Layer 5 of a small transformer language model trained on English Wikipedia (16 layers, counted from 0, width 128).
A neuron adds its activation times its output weights to the MLP's output. To switch it off is to set its activation to zero at one token and run the rest of the model.

Output weights of the MLP neurons that the questions are about. A number n stands for n times 0.006.
n112: -7 10 -16 9 -15 -16 -10 -13 -22 -7 8 7 0 5 50 -20 2 19 2 4 14 -9 1 -10 -9 4 11 -29 8 7 10 1 -1 4 -4 -3 -12 36 22 19 8 9 -9 -31 -9 4 15 18 12 11 2 -11 4 -12 -5 41 8 -8 -12 -12 1 -24 14 -12 22 40 -15 14 -5 6 -14 -40 -17 2 -4 31 -22 0 -27 -9 0 -12 -12 -6 -41 -10 -9 -16 6 -7 -26 -16 0 -17 -5 0 19 -10 -12 -1 -7 -44 16 6 -12 15 8 -17 -16 -1 -1 0 16 8 -10 15 -14 -5 -8 11 5 23 7 14 18 -23 -7 18
n122: -5 28 2 -20 -27 -6 -14 -8 -6 0 -16 1 0 10 -21 0 -1 -2 -26 -18 -14 -3 -10 18 -6 10 20 -17 -10 13 21 8 3 -5 10 -17 2 6 -11 -22 -15 17 -16 -4 34 15 16 -3 -8 2 11 11 -31 0 -23 13 7 -5 5 -2 -1 -1 -21 2 -13 11 -6 -27 -22 -25 7 6 -20 -2 -5 -7 9 -2 4 20 24 26 -6 -18 -7 -3 -2 -11 -8 -1 27 -21 3 -6 9 0 -10 12 1 1 -23 -8 6 -2 0 -8 23 27 -4 5 -11 13 38 -15 14 -13 -13 -38 13 -4 -19 -7 12 20 -9 18 17 14
n132: -8 26 8 22 -31 -11 11 12 -12 -8 16 -44 52 20 -1 6 9 -17 79 17 -30 3 25 -4 -34 32 7 8 17 30 -13 -38 20 -15 -9 -19 14 -7 -10 -7 5 -8 -3 -33 -4 -2 17 -1 20 27 48 23 -19 -2 -40 -33 -9 18 22 26 -2 -6 -11 10 15 -33 -2 -5 16 -4 -10 11 13 30 1 -10 -7 -42 -9 18 34 13 5 5 4 -21 8 22 7 -30 -19 -9 -8 -12 6 -9 -1 2 -3 20 -1 -2 4 -14 -16 12 -4 -9 1 -25 9 18 23 33 -10 -13 7 -13 -23 -3 -22 24 22 15 1 -20 18 -24
n142: 10 -30 -17 -6 -1 11 -10 -1 -18 -8 7 -11 -19 -9 -6 -25 -8 -16 24 -7 0 21 -32 -23 26 -8 -2 21 -1 20 5 10 26 21 25 -13 -37 -7 17 17 17 0 9 -11 33 33 -12 -12 25 22 27 23 13 -18 39 -11 -5 -28 -19 -2 -15 -12 -3 10 -3 -11 27 12 15 -9 -22 4 10 -9 -32 2 -12 6 -21 -18 -17 -18 14 -17 -1 2 9 -10 -8 1 19 -1 0 21 -8 -21 4 6 9 5 -35 12 -13 -23 -23 -6 -16 -12 -33 -16 5 2 17 -6 -5 8 -17 -9 -9 6 -6 -24 0 -7 -21 3 -13 -2
n159: 29 -11 0 -19 -13 13 11 15 17 -16 10 -5 -10 -20 3 3 19 4 -21 -4 27 -8 -4 4 20 4 1 17 -31 -3 24 -14 24 18 0 32 14 11 -25 2 13 33 19 1 -21 2 -6 -27 -1 4 40 7 2 12 -16 -15 8 4 -15 -19 -2 -13 8 -23 18 25 -2 6 -7 -10 -2 1 -21 2 -4 -14 0 -8 -3 -9 29 20 18 25 -21 5 -11 16 15 2 -7 -2 21 17 -12 -24 -2 -6 -13 -24 11 0 5 -32 15 -31 -6 4 1 5 -8 18 16 -13 25 -36 15 -22 -6 19 -10 28 5 29 5 36 23 -5
n168: -14 -3 11 17 -12 22 29 10 0 2 -9 -2 11 -10 -1 4 -20 -4 -3 10 -15 1 12 -17 -15 -17 36 9 -3 -17 22 -3 -18 -8 8 2 -14 2 15 -11 -7 7 26 -3 -53 6 -24 21 -11 12 42 -28 21 36 7 -13 -13 21 -10 33 -8 1 1 -15 2 -13 11 -26 -2 20 -19 13 -16 -2 -22 -10 -17 0 21 2 -19 -11 -17 18 -19 13 0 42 -13 9 10 9 -8 11 7 -9 -5 4 8 -14 0 -1 37 0 12 -10 -2 -14 4 17 14 20 -8 29 16 -6 2 -6 -5 13 -37 -11 9 -3 19 3 -20 -17
n189: 4 7 -9 14 -4 1 -21 -21 -8 -15 5 -23 13 -9 7 11 -20 -5 -15 13 -7 -4 9 -7 -5 -1 -22 18 10 26 -1 12 4 -4 -4 12 -9 6 5 27 -45 -21 -14 -17 -75 -9 2 -5 -42 5 -4 22 12 9 11 8 -21 9 11 -1 -16 24 5 31 2 7 -5 -20 -21 -2 -3 -9 -15 -9 -5 -21 3 15 -9 18 6 13 29 -1 -26 8 27 -10 -19 -1 -2 -2 2 -17 25 -2 -31 15 2 -18 -1 -3 4 -4 12 -26 34 12 1 -11 -4 14 13 -12 0 -2 -30 0 -9 0 -5 -31 -2 9 16 -4 -22 -14
n207: 11 6 11 17 -21 -2 24 -13 1 -6 -4 13 -7 10 15 4 -12 24 0 16 19 -7 4 -28 -14 -27 15 5 -5 -5 1 9 -6 -6 -12 -14 -8 2 8 7 14 -17 12 -16 95 11 7 -18 10 -8 -34 18 7 -4 5 3 -8 -17 6 -15 8 -2 5 15 -1 -8 -8 6 3 11 22 10 -7 -3 -7 0 8 -6 9 -17 9 49 7 -7 9 -5 -3 0 16 -22 -8 -17 -8 -3 10 4 4 3 2 -14 5 11 -3 -4 2 -9 -15 7 -8 36 -3 -3 -18 -6 -3 -6 9 5 -14 18 22 35 -12 -2 -29 11 -8 20
n223: 14 -12 -8 -2 19 13 10 4 13 17 -16 6 -8 15 -8 26 -3 -14 7 1 23 22 5 -6 -17 -16 28 -53 13 -19 7 23 -11 -8 -12 4 -5 24 -3 -22 19 -31 28 3 -43 -19 9 -12 10 -13 -4 14 -12 -5 20 11 -9 -13 4 22 6 -17 -10 9 -7 17 -9 1 -8 -17 1 -35 -6 11 -13 -10 -17 4 -12 8 2 18 1 3 -2 -12 16 11 -5 8 19 20 0 8 34 -2 5 -23 9 24 1 14 -3 10 -20 -19 1 -42 9 -1 -22 0 -26 21 8 1 -40 12 -6 47 -7 -25 -16 30 24 -20 11 1
n243: 6 -17 -2 -14 6 -24 21 7 13 36 11 -15 9 9 8 -7 3 -11 7 2 24 46 18 -4 6 -18 -5 -24 -22 25 19 15 9 10 6 -4 -1 0 11 -1 22 -14 28 -8 -8 -17 12 2 -11 26 -9 27 -6 27 0 2 3 -18 -4 1 -32 30 12 10 -29 2 -16 -6 -27 -32 0 -12 -18 -1 -9 13 22 -16 -4 2 0 -1 24 -7 2 -31 17 -14 19 0 -13 25 -42 43 -2 -33 -24 2 -6 -1 -26 -7 26 0 -4 -18 -27 4 -2 -25 -9 -3 -8 -8 -16 8 19 23 -10 0 12 16 -5 12 9 -10 -14 15
n256: 1 -16 -7 21 -35 -1 -5 12 -17 -13 -19 20 -2 10 -10 -8 -5 -12 -14 -9 12 -8 15 -18 -1 3 -19 16 11 -3 -22 -26 -23 -8 22 -3 -15 -6 -4 1 -21 9 -2 3 -28 2 -9 -12 15 -8 -28 -1 9 -16 14 23 3 8 14 20 5 -19 -12 8 30 11 12 -7 4 -13 -29 -5 -17 -15 9 24 9 24 -24 -8 35 26 -15 -46 -2 -18 -8 -8 -2 -1 16 20 23 10 15 18 7 5 -13 -4 -5 -1 -23 1 -6 6 -31 10 17 7 1 4 1 32 -33 -47 -27 -13 25 2 13 24 4 -3 -17 11 15 -8
n257: -11 8 1 -3 -13 17 -21 -9 -6 -13 -26 5 -9 7 -2 -8 -14 -17 20 -6 19 -9 1 -5 13 -18 -12 4 -17 11 2 17 -5 -20 6 8 -18 5 3 8 -10 -4 -16 -4 -55 -21 -14 -11 8 13 36 15 -35 33 10 6 4 -3 -19 -15 -4 -2 18 -35 13 -16 -6 -9 13 9 -5 -8 -21 23 -12 -2 -18 21 14 -5 30 8 24 16 13 30 1 3 3 18 1 6 6 -12 8 -5 -8 -4 -10 -9 -9 22 -18 2 26 9 12 -3 -17 -2 13 20 -14 23 1 -6 -9 9 -5 6 -1 -24 -16 20 10 3 12 0
n258: -1 11 -9 -16 21 -16 -6 11 10 19 0 -20 -5 -7 17 -20 24 9 1 4 -11 3 3 15 2 10 -10 -2 -15 16 8 5 -5 1 -15 -15 -3 6 -16 -15 5 -11 5 14 -10 4 -37 9 7 7 7 -13 -8 23 -24 11 9 2 19 34 8 -2 -16 -6 4 -30 3 23 1 35 -2 4 25 14 17 5 -9 2 20 -7 18 -27 -5 -33 -9 8 10 9 15 8 -25 -36 -18 31 -5 -10 -9 23 -39 1 -4 -40 13 4 0 -16 5 10 24 24 -28 9 -23 9 3 2 3 -6 -4 -5 -12 4 8 -9 16 2 -9 7
n260: -16 10 -16 9 -1 1 19 -21 26 9 7 -5 -19 -33 7 2 3 -4 -12 10 -6 -7 -4 10 -2 -24 -31 16 -5 -16 18 2 0 -6 -15 0 8 16 -6 6 -4 32 17 4 -63 0 22 -8 -14 -22 7 1 8 -5 -28 -9 -1 19 4 25 14 1 -5 9 -3 -49 -7 10 -5 10 14 5 4 -19 -45 17 -15 0 25 9 29 -36 5 -5 -19 20 1 6 17 -2 -13 8 -1 -29 9 -10 -11 12 -6 -15 0 -8 2 -8 8 -24 -3 -6 10 6 -18 2 10 -4 17 -21 9 -11 -6 30 -22 -6 4 22 24 13 7 16
n269: 9 9 11 0 -14 15 39 -7 -16 13 -9 -6 38 -19 22 7 -8 12 -16 -17 7 5 2 27 7 -12 7 5 -7 -21 -7 5 -2 -20 -7 0 -6 7 35 16 19 16 4 15 -24 -8 -6 19 -1 8 19 18 7 1 -18 -10 6 18 7 7 0 -13 -23 15 27 8 2 -14 -1 -32 -5 3 -4 -5 4 -31 -1 -10 19 10 -16 9 -3 22 15 -1 19 -8 11 -11 9 3 0 0 11 21 -7 14 13 -11 5 -25 20 -4 -3 -7 12 -26 -16 -17 -15 12 11 5 -13 9 4 9 12 -13 -3 -2 6 20 9 4 -8 -4
n275: -7 -24 -19 3 -14 -12 -9 -4 -41 -7 7 -1 -9 -31 -25 4 1 12 4 -7 45 11 -7 -26 4 15 -13 11 1 19 3 6 -16 0 -17 4 -9 -16 16 22 12 0 11 16 86 20 12 -23 20 16 1 -10 15 1 -10 -1 19 -14 23 22 -24 -10 -32 8 -21 0 9 14 -18 -17 8 -5 -4 6 -9 9 10 2 29 -1 -13 5 1 17 17 0 -9 -9 12 -27 -10 27 -11 19 17 38 3 0 25 6 -2 4 0 -8 -23 5 2 -28 1 1 18 -7 8 17 -9 9 3 8 7 -9 26 10 2 1 -29 -14 -13 8

Each question names a token from some text and the token that comes next. It shows the activations a of the neurons there, in the order above. A number n stands for n times 0.012.

Then comes g, the gradient of the next token's log-probability with respect to the MLP's output, scaled to length 1. A neuron's effect is roughly proportional to its activation times (output weights . g). A number n stands for n times 0.0041.

"2", then " |\n"
a: 10 -1 2 -13 -33 2 0 -8 3 -3 -2 9 1 -10 8 0
g: -12 -5 1 31 30 -8 43 -42 -4 -2 14 8 -29 12 -25 6 -21 24 7 9 -18 -7 24 -10 -15 34 -13 25 -3 38 -12 -10 -15 -4 5 29 18 17 -39 -5 1 14 0 27 16 19 22 21 9 -9 -39 -43 -1 23 34 37 -6 1 -6 -4 31 25 -19 -16 -13 -1 18 -19 -29 -7 22 13 -7 21 -14 14 -18 -31 -7 -11 -29 19 4 4 -24 8 -4 -40 -18 0 25 20 -16 -20 22 -8 -8 0 27 -31 -59 46 -14 48 2 -23 4 3 -13 3 -24 25 -16 29 13 16 31 36 -2 34 -30 -21 26 -34 13 2 -7 -13
Which neuron, switched off, lowers the next token's probability most? n159

"amb", then "ique"
a: -10 0 -31 2 -5 28 0 -1 -2 0 -5 7 -4 -3 6 1
g: 7 -19 11 -1 -31 -13 -2 -20 2 -31 -5 -8 -13 18 46 -19 -13 2 -8 -17 28 -10 2 23 10 4 -60 -1 -22 -17 39 -10 -4 4 -41 -18 -8 -54 -8 1 16 -14 3 39 29 -22 1 -9 2 -6 -18 -2 5 7 -42 -31 4 9 -37 30 -19 4 -16 -47 -9 5 -45 -10 1 -19 -3 -45 32 19 -7 15 -30 -11 -8 -63 -18 5 -21 -12 -3 36 3 -1 -23 -22 -8 19 -13 -3 29 -7 -31 8 -17 -18 -5 9 24 -9 27 27 27 -12 11 27 13 10 -29 12 30 17 12 21 11 15 29 -38 10 1 3 28 -4 16
Which neuron, switched off, lowers the next token's probability most? n132

" Love", then " And"
a: 1 1 4 -1 4 17 44 -31 -5 2 -2 8 -2 -6 0 1
g: 0 7 -18 -17 11 -6 -26 -24 10 -9 -9 -5 -20 -1 -81 -2 16 1 -7 12 -22 -45 39 -4 1 -30 -35 -25 41 8 39 -10 -3 26 -8 8 0 31 17 15 -34 1 1 -33 -1 22 20 -6 -7 3 -3 45 0 5 8 7 14 0 -19 67 -21 -6 13 9 -28 12 -12 -4 10 31 1 0 -5 9 38 12 3 -7 -13 7 -17 -30 18 9 -12 -3 -23 0 19 -17 8 -11 -4 8 5 -20 31 -4 33 22 27 29 -35 23 35 -23 26 -17 -11 6 20 4 -4 7 -6 16 0 4 -35 32 -47 31 -16 9 -41 -14 -21 -30
Which neuron, switched off, lowers the next token's probability most? n189

" on", then " a"
a: 3 3 -3 4 5 -1 2 -5 2 2 0 7 20 28 -2 -6
g: 21 28 -13 56 6 -26 -11 2 20 4 11 -2 -4 7 1 19 0 4 8 -7 10 13 -1 28 -27 -21 11 -44 -7 -8 6 5 -3 -50 -33 0 -29 -20 -14 20 -4 -4 -2 -20 6 -31 20 12 21 -4 35 1 21 27 -39 0 16 41 24 9 36 2 3 23 8 -25 19 11 16 -3 -1 10 -7 -18 30 -21 -4 3 25 56 1 -22 13 -13 -17 26 2 -20 -5 15 15 -21 32 8 4 38 46 0 16 29 34 -34 -9 45 15 16 2 1 12 -1 -48 13 -5 -13 45 19 9 -18 23 20 -10 29 15 -13 55 -16 -17 -8
Which neuron, switched off, lowers the next token's probability most? n260

" f", then "res"
a: -3 -7 0 -1 3 0 1 -6 2 2 4 0 2 2 -1 -29
g: 14 17 24 -23 -6 34 3 41 0 -1 24 6 -17 7 11 2 -40 1 -22 23 33 0 -21 11 -15 17 -19 -12 6 10 -29 7 41 11 44 4 38 41 -3 15 -4 15 2 -19 6 -14 -13 46 -50 -10 -6 -7 20 38 -30 19 -2 12 -30 -18 0 -35 -9 -29 -7 31 -4 -8 28 10 -15 -10 6 -7 -4 -3 -17 0 27 -6 0 -4 -14 -19 -1 12 -3 10 19 -6 7 14 -3 4 -56 3 -11 10 -9 -10 14 -27 -35 29 1 -30 -18 27 -47 -19 -23 -28 -4 -9 -8 13 -4 37 37 -23 -39 -21 -35 -54 -17 -7 6 21
Which neuron, switched off, lowers the next token's probability most? n275

"–", then "7"
a: 6 0 -12 12 3 7 4 -7 13 52 3 -11 0 0 3 -8
g: 5 -31 0 44 -8 -12 8 -14 21 -41 -30 -4 31 -16 53 4 -26 -4 34 -56 10 24 11 -25 6 20 -23 23 -5 -6 -17 18 0 -9 -8 -25 -12 -59 -17 -8 13 -2 -36 -42 0 8 -21 -21 -25 15 -26 -29 -16 60 -32 -39 -15 -18 9 24 21 -13 -16 23 -15 -41 31 -30 40 9 6 29 2 -31 18 29 -17 0 13 -8 18 9 -1 9 11 8 20 24 6 1 -11 9 -4 -25 10 30 5 -13 -2 -35 2 7 -7 39 -7 30 20 4 18 2 9 11 11 -4 -22 -1 -9 6 -1 -14 -4 -22 -19 -18 23 -2 10 0
Which neuron, switched off, raises the next token's probability most? n243

" met", then " for"
a: -1 -1 9 -7 2 -1 0 0 0 9 -8 0 0 13 -12 -47
g: 32 -3 14 25 11 1 -41 9 -9 27 0 25 -6 27 8 -19 -6 -91 -19 2 0 26 0 23 10 -11 -25 -13 35 -9 -9 5 14 -42 21 -4 -1 6 -6 -41 31 -5 37 -33 -5 -16 20 -6 5 11 11 -5 11 -14 11 12 31 -18 9 -21 24 52 -10 12 2 6 25 -15 -7 13 -6 12 35 -9 18 -22 10 -5 21 27 32 -3 13 -52 -28 -23 -9 0 30 -18 -16 -21 12 3 -37 24 26 16 19 -45 -17 35 -13 4 5 -7 20 5 36 14 -19 -7 21 6 0 -16 5 -36 -20 6 8 12 23 -31 4 -16 19 -6
Which neuron, switched off, lowers the next token's probability most? n275

" El", then "n"
a: 4 -16 -9 1 3 4 -1 -11 -4 3 0 4 -9 -1 0 0
g: -34 41 -43 -17 21 -22 -19 -47 1 23 6 -28 -19 -26 -2 1 -15 -41 1 0 -8 -46 12 15 4 4 -15 -44 0 18 15 1 -46 13 22 -32 -2 -39 -37 6 0 -24 -58 10 -14 5 3 -32 4 -13 -3 -20 -1 4 -14 39 -4 -9 7 -24 25 -18 17 16 -2 5 30 -10 -8 16 -6 -8 -18 -26 10 -40 24 -8 34 -29 -7 10 23 -34 -17 27 13 -39 33 -4 -8 -8 -29 -9 -1 -3 -10 16 18 22 27 15 14 21 -4 5 12 -4 22 -13 -6 20 20 -20 19 30 13 -17 10 -3 -35 24 -7 39 1 -10 -4 -33
Which neuron, switched off, raises the next token's probability most? n122

"2", then " |\n\n"
a: 11 -1 2 -13 -43 3 0 -8 3 -3 -1 12 1 -10 9 0
g: -11 -17 23 3 18 3 23 -38 -10 -16 -1 -12 7 5 -44 5 20 47 6 -5 -16 -23 -13 6 -19 28 -12 2 11 19 -13 6 2 30 8 25 47 20 -16 -9 17 7 12 32 16 47 39 -5 10 17 -41 -26 17 -10 22 29 -1 -13 -1 -23 20 30 -23 -4 4 16 13 -14 -20 -2 13 21 15 -20 -30 21 -29 -25 8 10 -47 15 -2 9 -13 -11 3 -26 -1 -37 24 15 -14 -2 -10 6 -13 0 20 -16 -65 62 -7 23 -6 -12 6 2 -25 4 -19 15 -24 29 -16 22 23 53 13 21 -32 2 25 -19 -9 -6 5 -24
Which neuron, switched off, lowers the next token's probability most? n159